Layer 8 of a small transformer language model trained on English Wikipedia (11 layers, counted from 0, width 128).
A neuron's activation on a vector x is SiLU(gate . x) times (in . x), where the dot is the dot product.

Input weights of the MLP neurons that the questions are about. A number n stands for (n - 500) times 0.00096.
n20 gate: 392,519,346,477,403,554,540,522,606,597,170,357,584,632,742,263,601,452,342,425,470,393,633,518,343,435,444,482,571,290,700,456,699,511,766,386,607,333,543,496,337,489,569,624,274,464,620,418,449,508,668,557,278,550,489,729,656,555,407,526,522,496,511,631,338,575,370,366,614,408,467,381,600,504,577,475,662,493,442,340,794,529,575,623,365,344,486,773,681,623,554,429,540,682,549,482,407,617,569,640,333,543,482,485,500,411,689,511,562,478,481,559,337,341,537,453,448,232,362,424,650,356,410,406,478,637,445,478
n46 gate: 681,402,533,747,600,589,333,564,344,493,338,583,319,734,564,478,548,560,538,619,606,595,538,708,489,371,645,470,569,519,697,560,423,368,241,669,602,608,682,467,418,441,556,474,298,445,492,511,361,414,390,596,507,592,507,439,378,708,611,595,519,395,477,519,551,379,500,634,345,727,523,481,500,175,360,713,437,716,440,493,417,785,458,417,542,452,658,535,458,306,390,628,635,422,424,662,522,549,437,568,740,651,381,391,378,336,482,350,369,567,344,341,223,511,274,404,523,485,455,612,635,345,545,542,270,548,660,436
n62 gate: 477,344,354,532,531,438,465,465,360,666,223,413,568,591,407,504,620,441,614,463,492,672,658,401,449,380,619,374,540,380,395,418,306,547,348,573,767,267,527,663,519,172,648,664,577,359,624,581,319,516,500,358,519,531,787,199,572,378,456,595,500,549,592,367,481,462,576,442,318,377,465,550,592,359,464,473,632,554,566,757,280,461,444,459,588,477,573,853,670,476,431,584,469,372,673,568,508,496,453,504,508,515,322,492,438,452,576,520,434,469,402,184,433,591,885,477,409,268,500,325,426,342,764,508,705,349,578,508
n109 gate: 230,312,469,491,637,620,358,554,295,252,707,211,530,590,645,713,535,396,401,764,441,548,441,216,379,580,591,382,463,513,463,154,487,396,644,434,404,411,509,400,518,606,433,487,355,395,565,156,405,632,847,747,585,676,553,682,322,789,307,450,267,569,215,585,574,668,624,607,758,264,761,509,340,191,378,330,638,335,684,547,586,540,472,733,523,634,535,675,514,646,522,500,388,464,767,198,500,644,357,554,518,407,469,482,558,505,654,367,612,491,697,659,464,618,351,784,450,563,585,571,383,509,656,560,613,531,482,577
n111 gate: 391,408,336,602,496,545,406,515,434,496,578,718,698,466,586,596,530,355,500,277,408,589,285,437,439,395,388,676,415,387,630,496,629,212,733,403,526,466,481,467,632,601,538,530,511,226,340,679,473,679,426,519,375,571,553,727,388,649,589,527,462,522,605,485,456,407,426,410,680,519,462,710,229,735,684,492,229,504,561,402,595,631,453,569,477,606,597,426,669,612,519,637,644,579,646,533,388,367,700,515,377,526,715,405,620,411,351,469,473,632,409,346,592,452,298,429,258,668,504,413,763,404,730,671,542,710,496,561
n117 gate: 448,334,647,534,372,734,243,614,583,400,576,418,465,787,589,413,560,381,533,439,669,591,644,457,537,440,372,623,741,472,525,134,559,512,674,480,302,456,492,417,698,472,443,451,728,484,609,516,226,828,365,480,532,791,677,475,479,299,384,331,476,355,558,342,339,476,562,637,681,397,320,315,293,326,525,476,383,540,504,543,541,596,479,613,542,508,647,542,327,421,683,445,455,650,886,602,496,590,702,619,739,400,407,508,548,599,460,359,236,585,653,430,446,413,569,432,163,610,460,569,553,488,415,613,631,516,366,590
n178 gate: 414,529,500,459,418,488,496,464,400,488,730,695,561,289,481,469,379,620,468,541,432,353,897,550,710,703,697,540,613,335,590,504,350,596,527,519,612,236,669,500,252,629,287,460,566,419,484,671,516,508,585,535,319,208,390,356,568,468,366,717,714,389,273,271,611,500,476,559,684,412,385,692,472,543,640,295,285,421,575,523,213,805,581,557,492,342,543,691,584,581,547,535,302,350,492,549,418,488,386,464,424,484,543,567,551,395,535,589,464,320,384,296,661,677,261,457,500,297,590,394,397,580,543,573,508,645,504,691
n235 gate: 618,259,563,531,223,458,395,351,430,513,378,607,558,569,488,558,462,384,410,572,651,437,366,309,111,711,647,418,513,275,544,197,375,776,794,550,317,551,623,364,300,631,313,538,508,554,513,466,303,518,604,588,649,290,720,487,608,453,282,448,543,508,456,530,442,362,600,352,405,513,380,690,361,232,431,696,635,449,326,679,354,686,368,726,583,691,379,627,500,600,630,496,377,458,582,529,584,509,508,258,400,395,644,261,492,530,291,662,432,453,607,832,755,570,654,559,582,805,513,449,697,634,297,526,509,555,381,620
n20 in: 542,664,370,436,558,597,434,562,492,643,319,516,492,524,463,496,546,492,291,431,559,389,646,287,195,384,659,654,536,438,714,461,492,654,515,599,523,422,647,579,263,589,418,512,688,652,432,181,504,340,450,269,488,408,566,627,611,709,152,353,496,534,376,527,387,577,213,686,559,524,665,237,492,438,591,368,473,663,566,631,512,492,625,571,760,422,569,688,634,440,443,431,687,597,271,451,411,520,403,476,718,592,430,461,492,508,592,416,484,523,398,658,433,527,673,573,421,602,892,745,398,377,399,504,413,465,270,496
n46 in: 504,429,452,388,349,663,615,653,602,526,187,530,662,696,553,609,308,368,372,643,636,591,299,635,369,640,557,730,630,429,628,313,788,341,496,372,515,693,448,500,567,541,734,425,540,489,669,327,560,410,496,364,545,592,411,386,321,387,588,519,425,569,657,642,294,599,370,474,553,421,391,544,588,201,485,593,511,671,530,468,485,507,669,435,642,589,570,600,523,344,295,303,358,694,446,565,496,338,329,500,713,286,660,425,600,412,584,404,433,633,414,587,542,460,421,437,610,654,411,396,613,424,370,600,455,341,452,602
n62 in: 283,533,437,549,563,413,555,492,337,725,571,436,488,568,473,647,528,641,782,552,678,547,379,543,708,571,516,718,545,456,306,460,414,750,500,418,847,476,314,674,536,638,452,628,394,403,504,374,376,496,613,370,321,590,714,290,463,585,243,427,528,488,480,528,469,437,826,512,221,496,660,468,329,432,488,166,476,476,647,351,492,425,496,419,467,560,571,652,540,463,328,519,787,389,757,723,504,488,659,629,496,323,338,400,571,480,695,496,492,421,492,96,435,516,588,693,488,448,563,432,384,549,674,480,653,453,544,677
n109 in: 698,374,461,780,539,659,460,415,772,280,592,576,393,455,534,366,623,424,424,488,626,526,468,357,607,333,514,976,486,677,334,518,665,410,279,382,761,367,610,621,380,434,726,304,504,500,349,491,222,570,391,342,629,658,403,252,613,747,486,713,620,612,505,651,478,443,405,336,360,405,339,566,536,567,392,611,557,527,500,640,460,139,312,624,673,354,596,482,577,618,513,452,576,496,611,393,197,469,287,320,247,430,580,656,460,695,496,222,580,734,658,387,595,271,813,390,284,339,615,407,696,523,500,399,366,227,491,478
n111 in: 556,607,429,520,530,523,376,652,614,616,366,737,694,469,522,250,549,397,160,401,385,452,400,470,462,406,431,615,488,263,657,394,544,630,234,340,511,368,259,445,557,515,647,352,463,530,294,597,694,520,578,302,628,459,406,535,581,496,294,566,527,416,632,636,412,455,535,357,657,297,489,526,539,481,542,440,361,722,273,359,397,725,516,416,473,636,727,675,619,658,656,603,473,492,504,471,309,374,681,677,616,459,428,454,429,686,455,477,462,485,239,596,688,448,428,358,489,244,530,413,329,527,372,309,622,541,424,527
n117 in: 614,323,431,466,492,770,496,759,520,285,581,832,564,550,582,524,508,413,350,388,462,476,421,420,768,565,378,413,395,271,419,422,620,546,420,375,572,545,398,384,521,325,488,356,804,460,513,532,488,642,492,605,299,642,806,437,299,625,310,475,290,540,386,442,381,812,546,647,204,525,310,504,504,307,529,533,557,602,508,374,467,353,564,274,361,451,649,627,554,588,484,853,566,377,480,583,675,616,348,767,458,476,561,293,777,542,427,314,467,716,418,258,533,596,662,459,458,600,741,529,413,546,443,525,384,696,406,533
n178 in: 242,352,716,385,864,661,635,488,540,492,716,579,640,358,429,472,299,262,538,539,374,695,475,387,720,676,441,462,716,570,869,442,476,592,452,472,378,413,590,512,372,303,318,417,353,690,415,382,425,752,358,724,500,463,541,555,272,550,559,584,591,540,619,529,608,557,475,582,383,311,604,586,268,512,433,376,635,488,496,516,442,447,436,712,598,426,528,789,445,606,895,359,425,690,412,468,418,408,446,332,622,610,422,350,545,682,731,415,724,471,717,571,365,440,437,279,316,471,339,413,533,500,545,521,604,262,434,654
n235 in: 447,378,409,384,588,611,427,457,609,301,546,500,496,395,360,421,477,566,399,319,547,496,445,425,438,489,768,332,464,800,412,337,636,598,489,402,602,454,581,654,250,366,400,430,530,541,667,443,185,484,398,618,674,489,427,598,465,266,421,457,558,519,679,399,649,694,784,550,449,711,395,431,555,365,504,612,565,308,396,637,453,649,611,567,544,365,485,528,700,370,504,334,160,415,355,638,469,360,588,574,590,523,473,217,576,421,561,674,674,558,755,598,610,571,449,439,398,426,665,535,616,551,531,210,808,423,566,325

Each question shows a token from some text and the vector x that enters the MLP there. A number n stands for (n - 500) times 0.013.

" St": 547,431,486,513,575,494,546,392,511,548,546,557,495,440,429,438,503,495,573,582,571,523,491,477,553,604,569,474,562,515,581,540,470,523,503,626,479,514,404,533,404,472,529,606,516,554,398,460,436,530,505,630,627,557,519,502,655,479,470,397,499,728,344,487,477,568,455,468,452,571,489,456,508,509,428,365,513,507,517,515,534,452,454,372,463,546,508,632,526,565,421,510,438,658,447,410,521,466,530,541,560,651,348,489,518,457,376,450,237,382,641,477,603,546,470,544,488,580,564,400,418,585,330,495,438,404,413,449
The most active neuron and its activation: n46, at about 0.22

"seud": 471,398,597,439,508,541,571,445,523,545,651,352,462,455,493,519,469,485,593,464,398,308,398,500,468,622,536,588,436,425,540,443,650,528,497,460,498,422,460,591,484,490,520,511,508,583,521,411,414,559,362,550,626,663,388,408,483,565,518,469,646,434,431,627,385,506,545,570,547,556,423,420,446,510,495,336,585,391,585,508,570,495,433,354,661,496,537,530,469,491,408,592,475,584,434,380,486,491,546,554,544,644,515,554,513,538,534,428,492,429,394,496,375,494,465,604,591,583,474,515,424,453,507,502,485,520,604,609
Which three neurons fire most, strongest first? n109, n111, n235

"-finals": 468,574,482,410,519,557,524,575,539,432,520,563,551,588,459,516,583,449,432,449,472,356,499,529,440,420,482,519,595,548,444,533,520,383,468,525,554,462,617,544,449,433,554,560,544,502,513,587,530,584,567,619,470,461,532,306,486,437,494,511,550,668,431,529,377,404,470,430,477,505,719,535,454,584,485,488,445,395,498,527,470,613,585,420,446,532,466,448,487,521,525,329,519,578,408,384,563,531,591,412,434,562,457,381,457,584,596,580,540,398,576,438,419,307,515,534,504,543,471,552,572,658,478,469,431,545,489,543
Which two neurons fire most, strongest first? n117, n46

" Mexico": 465,551,303,423,532,475,590,559,532,601,489,417,477,519,459,478,485,500,421,450,479,458,531,562,579,526,573,475,555,680,546,496,653,314,494,619,480,477,585,605,438,432,475,546,502,474,543,559,545,498,601,637,555,481,461,349,456,604,518,671,455,590,518,512,357,438,475,427,567,390,468,565,523,547,564,462,463,527,408,521,577,517,558,347,541,538,555,571,538,522,469,447,544,495,590,328,605,553,601,374,570,597,454,363,480,400,495,506,474,463,417,456,276,475,470,448,468,490,466,562,399,435,646,530,374,498,479,491
The most active neuron and its activation: n46, at about 1.9

" she": 507,610,482,444,372,442,445,479,455,525,513,339,451,466,451,508,391,407,354,586,498,487,580,491,347,487,549,499,558,481,409,516,494,584,474,588,582,657,469,549,545,497,633,502,417,564,454,508,593,516,622,532,538,469,498,391,556,562,585,458,521,540,531,581,483,586,369,363,433,431,494,509,564,576,590,547,426,481,549,505,592,625,463,524,493,542,741,553,623,590,484,670,556,380,473,461,552,459,404,397,477,588,512,585,575,409,428,577,476,469,638,470,389,359,399,418,466,562,480,510,387,331,545,563,461,423,553,504
Which neuron lights up most? n235

" Ja": 453,404,506,539,570,474,597,490,497,475,472,497,427,544,478,561,371,520,453,400,417,257,456,529,562,637,645,507,566,591,507,545,580,491,504,543,549,570,457,530,572,522,530,497,515,440,414,378,528,521,490,425,538,517,480,361,460,521,490,584,485,564,498,660,438,452,403,491,404,479,435,560,591,539,628,532,516,560,459,502,562,568,387,429,504,448,423,543,608,504,638,410,452,538,421,446,526,571,481,425,483,737,535,603,473,471,598,439,341,307,580,476,402,474,457,474,465,563,543,617,472,408,491,552,466,518,549,524
The most active neuron and its activation: n46, at about 0.74

" dist": 409,483,492,534,445,487,549,401,536,330,646,667,520,444,581,544,397,501,461,550,499,441,502,681,482,602,611,442,510,533,414,552,618,613,445,538,554,573,477,524,566,546,465,615,526,570,402,490,435,453,568,626,450,431,543,522,533,542,399,251,429,489,588,682,386,484,509,467,423,369,463,531,541,587,512,443,530,458,597,470,386,361,522,424,470,416,512,470,387,570,504,558,363,572,450,487,522,493,531,417,489,584,402,517,660,494,445,484,556,354,514,591,500,450,669,598,493,415,519,413,491,493,439,434,543,589,535,470
Which neuron lights up most? n235

"8": 499,542,433,414,533,481,502,534,388,473,492,676,400,571,565,470,480,463,440,576,533,500,446,640,570,600,436,541,472,512,464,486,514,414,474,393,497,549,562,548,500,408,599,554,553,251,508,545,533,428,466,500,486,610,401,489,398,541,418,424,588,535,432,619,483,393,589,407,575,409,515,664,448,494,502,516,522,528,446,518,445,583,521,389,503,471,666,544,441,468,471,392,529,461,452,385,504,516,587,434,398,720,499,520,508,582,393,568,595,444,637,546,488,261,609,534,468,491,488,495,432,594,430,406,614,479,504,547
The most active neuron and its activation: n111, at about 1.2

" |": 536,466,385,513,431,551,527,469,428,441,469,490,474,409,480,563,612,431,517,568,462,430,599,536,566,390,478,503,502,543,486,485,619,552,600,571,555,439,485,437,480,463,422,444,524,532,641,491,558,499,420,578,476,536,544,257,426,469,399,460,514,531,426,537,424,445,508,374,607,429,713,558,351,561,417,525,515,511,577,465,494,580,472,480,575,531,540,713,510,558,527,487,505,486,499,491,507,573,574,611,489,457,536,404,476,363,466,561,626,381,533,448,533,447,650,544,579,515,443,477,462,557,455,467,549,458,444,517
Which neuron lights up most? n62

"9": 458,603,510,574,470,507,467,515,496,405,491,625,529,622,437,542,647,479,643,569,398,468,498,506,506,627,446,614,374,563,438,340,550,469,351,417,585,510,564,553,503,540,575,537,486,415,499,574,527,569,402,537,524,583,379,525,582,544,444,453,430,547,507,577,477,313,520,429,567,412,553,566,452,366,477,461,432,469,494,490,519,553,427,527,588,583,543,547,408,457,479,520,504,320,410,505,487,611,587,482,485,510,513,622,417,530,410,516,417,430,633,348,517,373,654,609,427,381,465,610,423,584,608,409,498,477,381,471
Which neuron lights up most? n109

"MA": 512,537,374,352,378,439,554,494,548,562,439,477,457,558,536,580,694,457,441,344,447,413,434,461,519,506,586,524,392,616,456,468,695,531,402,602,548,507,439,474,475,514,372,473,485,595,596,467,473,577,458,518,516,623,520,408,506,532,562,470,640,555,504,452,547,425,547,455,569,545,573,513,443,453,494,459,467,494,568,487,545,530,462,431,604,548,598,755,439,529,536,468,391,517,331,417,526,599,601,606,535,548,479,571,452,296,540,424,538,474,455,416,426,436,402,569,435,572,556,566,424,490,503,415,460,588,460,420
The most active neuron and its activation: n20, at about 2.2

" trans": 571,365,589,475,495,552,511,365,542,445,578,476,534,449,581,488,465,436,593,410,430,411,465,589,549,619,559,539,405,577,569,440,731,602,502,493,542,523,422,509,374,437,356,550,453,567,493,594,398,579,399,653,403,493,523,399,514,425,413,447,580,624,546,579,515,406,335,558,547,510,442,536,486,485,575,580,442,555,519,433,536,431,564,360,624,560,508,528,511,418,458,571,528,435,439,553,551,465,519,513,512,581,365,352,606,673,446,567,510,369,508,469,449,483,489,447,380,444,488,498,605,445,526,470,584,420,471,580
Which neuron lights up most? n117

"son": 435,600,316,490,439,527,609,442,522,580,454,550,442,589,356,509,542,457,263,387,465,535,448,527,530,479,584,488,541,474,506,425,576,404,499,620,484,583,594,402,403,580,457,597,402,512,429,504,384,581,346,581,580,543,484,304,535,516,441,546,508,603,521,546,507,528,535,433,465,511,510,531,502,698,610,466,522,505,365,583,462,490,589,566,488,453,485,529,440,561,525,479,491,576,362,383,594,589,466,423,496,621,517,557,434,412,525,635,436,543,491,439,443,481,460,510,582,570,525,532,484,515,505,527,323,517,548,580
Which three neurons fire most, strongest first? n20, n62, n117

" D": 517,390,423,405,487,543,544,503,497,449,649,555,488,350,396,475,552,516,665,464,478,366,539,502,519,713,635,534,494,552,516,377,683,517,540,540,542,522,581,598,537,537,528,371,459,586,444,506,388,575,445,605,460,491,538,496,493,560,525,548,564,485,434,545,369,511,451,451,461,470,461,501,395,585,454,443,399,480,457,512,486,430,430,316,413,566,438,588,566,601,477,354,382,533,497,460,480,520,579,614,489,506,476,723,573,502,481,485,365,449,598,443,454,535,549,579,477,559,558,519,529,470,363,435,581,534,457,483
Which two neurons fire most, strongest first? n178, n117

"om": 484,462,364,491,443,551,597,516,623,474,551,408,436,456,349,604,617,480,492,426,449,477,531,555,601,494,412,498,567,515,542,527,672,500,630,558,522,432,453,424,504,408,573,488,485,532,526,602,581,519,457,452,633,589,536,304,561,565,457,435,513,461,436,498,542,487,599,453,507,459,530,576,335,551,484,553,488,453,458,518,482,477,493,527,468,611,551,339,293,466,490,576,614,691,441,392,534,527,469,419,588,525,383,560,467,569,410,583,469,417,446,496,542,452,395,397,492,451,517,482,591,499,587,374,507,524,604,577
Which two neurons fire most, strongest first? n20, n235

" Lee": 454,590,443,444,476,510,500,541,490,521,320,475,501,588,381,469,423,461,542,547,489,492,452,437,547,556,622,475,507,505,516,565,585,462,477,534,584,458,493,515,476,415,435,567,386,519,524,476,397,650,408,471,582,546,399,288,450,595,482,504,391,690,492,539,449,487,581,406,462,460,463,614,534,557,662,559,434,603,347,455,524,470,551,502,469,447,490,569,598,460,521,441,504,536,479,400,592,579,496,556,558,609,424,607,501,437,529,509,495,460,620,418,517,446,441,466,564,492,521,482,402,676,475,556,280,615,557,504
Which neuron lights up most? n46

":": 597,473,433,468,498,453,675,464,380,444,543,510,615,510,414,475,573,489,518,610,551,407,379,439,468,525,577,503,382,574,488,383,668,599,525,546,535,469,508,394,480,508,455,542,474,516,490,494,452,476,457,559,519,464,507,351,501,604,431,447,599,555,452,487,376,602,487,397,578,506,589,530,345,394,513,497,506,454,474,505,615,493,323,424,542,440,632,625,505,609,472,416,512,376,638,512,521,676,614,554,481,541,583,346,380,477,539,552,526,383,429,578,413,397,560,581,524,498,525,480,416,539,518,522,629,522,437,507
Which three neurons fire most, strongest first? n235, n62, n20

"ar": 374,579,325,476,538,485,562,494,569,408,417,573,539,552,408,542,468,355,398,439,504,482,464,685,630,521,651,598,612,556,537,375,467,346,498,513,568,560,449,518,350,490,509,545,509,536,452,390,536,434,315,589,589,666,491,353,496,376,446,514,470,556,504,568,543,495,430,486,443,408,517,615,544,505,546,493,480,540,376,464,573,532,467,525,592,488,473,475,477,652,461,482,423,648,367,445,608,563,509,474,614,450,512,514,561,467,490,502,459,562,468,343,510,569,537,578,515,460,530,492,497,487,568,398,410,575,605,497
Which neuron lights up most? n46

" ": 456,437,470,516,499,435,674,584,411,356,560,503,459,528,393,460,612,575,556,608,517,470,564,398,492,486,492,320,556,652,371,438,577,528,506,498,473,652,585,628,584,563,504,364,447,553,512,505,524,586,402,551,492,586,406,452,436,538,469,479,467,544,474,544,364,452,384,380,515,423,683,493,424,500,475,420,368,565,577,519,466,436,587,428,502,599,573,477,483,595,488,416,542,632,415,594,602,568,507,548,477,340,510,473,366,640,511,592,474,422,536,440,485,495,582,600,531,446,461,450,481,575,543,476,629,457,360,433
Which neuron lights up most? n111

" different": 479,534,484,491,528,439,588,505,464,401,635,559,408,497,483,527,665,474,539,516,483,364,471,551,427,558,509,525,490,535,538,450,682,526,506,511,585,399,535,468,493,379,471,503,384,696,429,633,455,615,453,501,545,493,508,290,460,446,530,569,576,534,409,543,419,455,547,513,570,463,460,389,403,597,518,544,551,533,541,420,501,591,400,539,561,527,536,535,323,507,462,551,496,456,417,435,583,371,596,507,578,563,528,487,509,584,446,569,495,461,443,511,439,405,360,474,536,455,406,511,591,436,671,414,573,481,602,511
Which three neurons fire most, strongest first? n178, n20, n111

" two": 541,554,532,448,488,485,471,571,456,414,710,505,455,453,545,550,675,412,423,555,391,383,569,431,525,623,532,509,528,465,523,480,634,515,519,442,543,416,561,479,493,400,519,630,422,521,459,561,498,568,493,547,605,489,318,330,339,575,497,466,541,527,407,642,403,370,509,488,619,447,590,456,395,561,440,539,529,505,475,341,475,628,444,530,571,546,571,546,448,519,544,568,470,401,418,455,569,476,559,458,625,644,462,524,580,543,479,555,557,441,490,500,460,336,459,458,501,503,415,459,518,462,600,413,539,486,569,471
Which two neurons fire most, strongest first? n178, n111

"al": 490,443,503,458,538,524,531,407,410,333,617,291,341,583,539,584,317,462,434,460,532,558,495,664,623,594,549,549,494,580,526,491,497,569,605,519,483,447,456,502,387,378,452,526,335,523,437,476,351,545,499,472,557,371,484,397,643,554,319,612,517,547,510,584,492,460,525,567,409,530,575,518,452,444,554,352,451,471,484,419,532,433,452,585,518,521,529,506,458,578,534,556,457,608,568,483,577,520,533,430,473,550,483,509,480,639,348,601,475,534,658,557,616,475,473,581,519,558,503,446,531,478,533,407,411,461,597,545
Which three neurons fire most, strongest first? n109, n235, n178

"os": 574,523,400,459,393,537,597,534,466,469,512,449,482,590,430,541,492,470,518,374,468,426,481,609,644,551,386,451,594,535,651,498,704,420,603,483,553,419,491,515,479,576,480,396,509,517,478,514,507,549,349,593,619,563,527,346,576,461,409,506,581,405,486,371,413,504,501,518,426,457,537,559,570,581,445,536,476,599,469,454,480,473,432,540,491,555,691,467,589,425,528,426,524,570,386,539,428,466,562,462,465,526,361,435,499,475,389,539,415,475,588,528,424,476,466,342,436,565,531,479,627,526,662,404,572,488,546,619
Which two neurons fire most, strongest first? n111, n117

" guest": 469,542,606,407,425,511,520,535,532,480,441,452,498,529,491,529,578,522,411,450,507,503,535,559,409,386,697,466,551,483,509,485,551,528,406,519,521,515,536,476,474,391,581,586,487,642,470,511,381,582,510,602,584,500,597,355,479,602,457,527,424,631,362,556,497,424,542,419,410,619,482,427,407,607,620,401,442,512,454,419,490,593,460,493,658,485,522,599,485,442,471,357,464,455,300,329,534,488,539,503,523,474,512,542,611,463,579,555,512,649,640,492,463,315,482,559,641,576,538,509,447,473,367,496,612,487,443,485
Which neuron lights up most? n235

" Peters": 539,648,478,487,453,419,503,593,575,462,421,693,424,589,287,489,624,436,291,415,480,550,442,515,482,503,563,486,437,421,570,540,461,456,562,698,527,550,515,617,503,527,470,585,487,543,434,586,410,621,394,563,528,464,443,364,463,566,412,412,563,630,509,549,570,457,518,349,489,496,519,493,552,581,620,550,440,489,382,582,510,508,434,405,508,514,432,490,529,564,520,435,529,459,368,387,472,535,494,367,415,613,491,587,463,508,469,609,443,448,461,513,526,458,430,397,494,585,498,513,570,616,541,580,359,594,432,568
Which two neurons fire most, strongest first? n111, n62

" at": 597,564,574,532,577,520,559,512,424,651,439,564,586,475,478,528,500,423,490,463,527,366,601,442,442,481,584,438,487,572,606,424,525,531,517,616,508,489,450,509,522,561,391,522,507,430,582,497,500,507,504,506,477,564,415,322,419,465,535,365,473,698,431,665,451,498,431,317,423,409,502,522,434,497,380,348,475,459,508,467,489,490,432,474,418,589,527,404,525,476,426,512,615,462,487,486,518,487,585,426,587,510,629,400,650,512,498,556,512,567,550,452,527,402,623,547,541,680,503,486,408,549,514,461,584,440,425,557
Which neuron lights up most? n62

" Car": 537,559,362,438,451,476,594,489,603,465,430,509,379,499,340,478,546,513,519,231,433,490,428,495,508,595,640,545,458,628,575,527,453,478,522,520,589,532,571,637,400,508,399,627,491,528,372,491,453,598,421,567,492,543,415,378,495,481,516,474,506,583,480,635,585,480,451,524,348,484,469,429,554,610,565,622,578,442,431,525,444,560,405,498,480,463,485,417,535,482,620,453,558,528,472,432,503,588,599,498,584,620,441,540,481,423,457,573,359,480,702,432,503,490,399,551,457,509,549,549,416,553,361,426,574,458,568,526
Which three neurons fire most, strongest first? n117, n111, n62

"lection": 468,490,513,285,551,460,574,492,547,367,432,547,595,571,340,568,584,465,498,465,562,473,508,536,409,441,472,466,597,514,449,490,535,495,436,511,582,450,483,416,476,381,642,578,432,505,513,624,434,618,478,496,536,545,428,331,468,392,475,489,661,519,461,504,445,380,490,573,505,531,520,480,396,618,403,433,534,468,451,417,419,521,475,470,642,556,547,566,405,468,525,405,475,460,395,410,653,552,593,399,484,576,483,507,545,476,462,580,556,597,539,646,420,486,453,589,465,511,592,661,493,497,530,447,675,532,468,473
Which neuron lights up most? n235

" championship": 508,589,463,394,534,512,602,445,436,460,435,525,485,556,441,478,538,430,474,507,533,365,474,553,478,523,523,523,486,491,596,487,566,388,459,513,493,455,514,505,396,434,540,607,494,591,543,631,544,593,599,571,516,480,492,260,534,517,464,535,440,611,412,510,409,324,575,460,517,514,609,497,440,632,465,457,503,461,631,572,500,484,583,422,513,515,582,484,462,503,466,511,597,660,376,456,569,428,663,477,546,477,460,336,387,569,445,619,572,390,543,534,432,390,469,566,522,486,479,495,450,601,420,513,546,448,481,542
Which three neurons fire most, strongest first? n117, n109, n20

"2": 437,576,501,492,435,503,550,473,580,452,523,540,453,552,418,661,610,512,371,402,473,434,434,566,537,579,393,643,529,586,473,533,613,402,443,392,616,544,493,475,440,529,485,520,544,511,449,581,463,445,432,540,609,610,380,490,459,441,577,461,575,549,446,545,463,430,336,386,609,531,568,482,416,409,392,469,515,371,338,464,516,514,496,456,673,524,522,501,468,291,597,530,490,411,412,534,654,553,583,525,542,477,456,556,543,571,451,662,484,437,477,297,520,509,651,494,369,510,572,538,417,508,505,402,464,548,479,552
Which neuron lights up most? n178

" appearance": 465,542,556,438,431,482,570,514,553,462,396,450,446,552,484,600,544,493,470,430,543,451,513,597,382,339,593,383,619,468,475,577,537,464,426,539,501,513,612,451,438,374,618,655,490,508,523,482,577,569,459,594,466,505,642,308,503,436,435,441,507,538,431,536,416,348,502,410,456,562,549,556,440,540,574,472,410,499,586,451,526,571,578,558,552,500,444,486,507,467,428,340,562,576,455,378,488,472,556,478,460,637,427,574,492,521,528,542,569,518,668,576,395,314,528,485,566,607,515,517,555,566,389,532,630,536,439,516
Which neuron lights up most? n20

"ano": 432,546,401,534,538,463,626,501,475,635,492,429,353,635,423,549,538,485,489,477,583,473,380,536,593,498,629,513,526,462,521,529,580,418,477,516,550,481,504,430,518,533,452,519,535,502,464,512,493,533,372,563,680,568,469,292,484,570,527,545,527,479,618,495,359,439,556,469,470,397,580,553,493,516,601,488,473,637,379,464,432,430,582,400,468,475,550,556,427,440,552,442,607,603,471,328,558,540,548,495,493,729,482,534,377,399,452,521,473,626,491,442,427,529,401,384,545,568,477,468,472,507,455,537,373,503,512,578
Which neuron lights up most? n46

"ery": 483,565,520,342,506,538,566,546,530,553,369,522,447,623,516,551,625,459,482,574,575,427,421,595,558,461,481,484,486,516,486,465,521,467,467,446,520,500,511,449,458,388,466,610,485,453,546,520,513,567,462,555,512,523,382,247,615,508,507,452,506,520,375,453,498,440,504,356,469,494,524,619,432,564,487,468,536,529,466,403,472,579,604,608,505,471,564,426,506,433,451,503,490,600,365,394,500,520,492,453,445,641,437,496,539,575,472,646,532,476,575,666,502,304,506,531,584,583,516,533,522,520,407,497,673,449,533,484
Which two neurons fire most, strongest first? n117, n235

" P": 540,440,552,391,556,560,642,442,528,530,494,479,458,377,456,512,665,507,575,311,508,455,501,543,529,696,491,474,495,535,526,530,654,491,540,589,690,668,454,506,466,596,477,433,401,566,445,383,436,490,552,640,472,532,464,552,496,432,562,558,474,527,468,543,444,494,447,411,443,503,519,491,495,447,455,475,469,604,459,638,503,485,429,327,528,636,517,585,456,506,417,425,417,577,523,424,517,509,499,509,557,563,425,583,498,509,475,442,257,477,553,484,466,542,563,468,494,566,515,519,321,509,459,421,503,387,501,493
Which neuron lights up most? n111

"ab": 481,584,282,509,491,378,504,467,521,421,600,510,486,481,407,614,526,567,435,423,418,580,459,510,609,538,526,582,518,558,566,505,538,477,344,632,406,593,410,453,462,502,690,442,431,512,404,398,507,450,446,547,566,491,589,457,555,391,530,428,590,407,570,624,465,625,579,471,450,590,559,444,337,415,382,530,350,563,448,457,439,431,476,434,439,651,460,502,498,557,627,497,543,668,563,480,580,492,581,558,414,564,470,485,574,437,435,548,449,503,580,359,595,538,376,434,574,610,474,531,545,500,562,350,523,501,511,546
The most active neuron and its activation: n111, at about 1.6

" Ang": 568,552,477,441,509,398,514,499,481,496,495,644,510,457,424,518,594,606,614,416,453,330,457,496,475,586,649,546,394,621,486,594,512,425,504,581,541,541,412,715,471,456,500,446,332,568,460,392,506,499,387,551,472,451,511,496,532,560,590,568,485,470,498,614,545,518,360,440,511,494,520,492,577,386,549,477,553,555,532,580,477,630,513,421,522,567,481,468,564,416,476,427,699,674,469,499,544,498,495,406,466,465,596,563,646,435,463,427,398,424,378,463,411,519,433,312,505,521,539,595,298,442,555,480,371,479,544,609
Which neuron lights up most? n46

" Ext": 441,535,498,504,664,594,475,416,463,410,635,561,450,553,430,576,481,559,596,341,566,457,492,521,591,544,562,560,492,427,458,493,591,612,572,561,510,466,450,495,424,415,559,585,518,653,471,498,534,479,409,546,448,454,544,454,637,461,381,449,506,657,420,662,451,435,467,506,407,532,544,359,609,533,470,578,580,433,544,564,430,440,535,344,536,528,566,602,518,577,452,477,437,701,413,446,475,548,506,523,640,501,421,514,461,415,346,443,549,341,475,547,397,528,386,481,471,444,574,496,458,602,380,318,542,541,363,502
Which three neurons fire most, strongest first? n46, n20, n178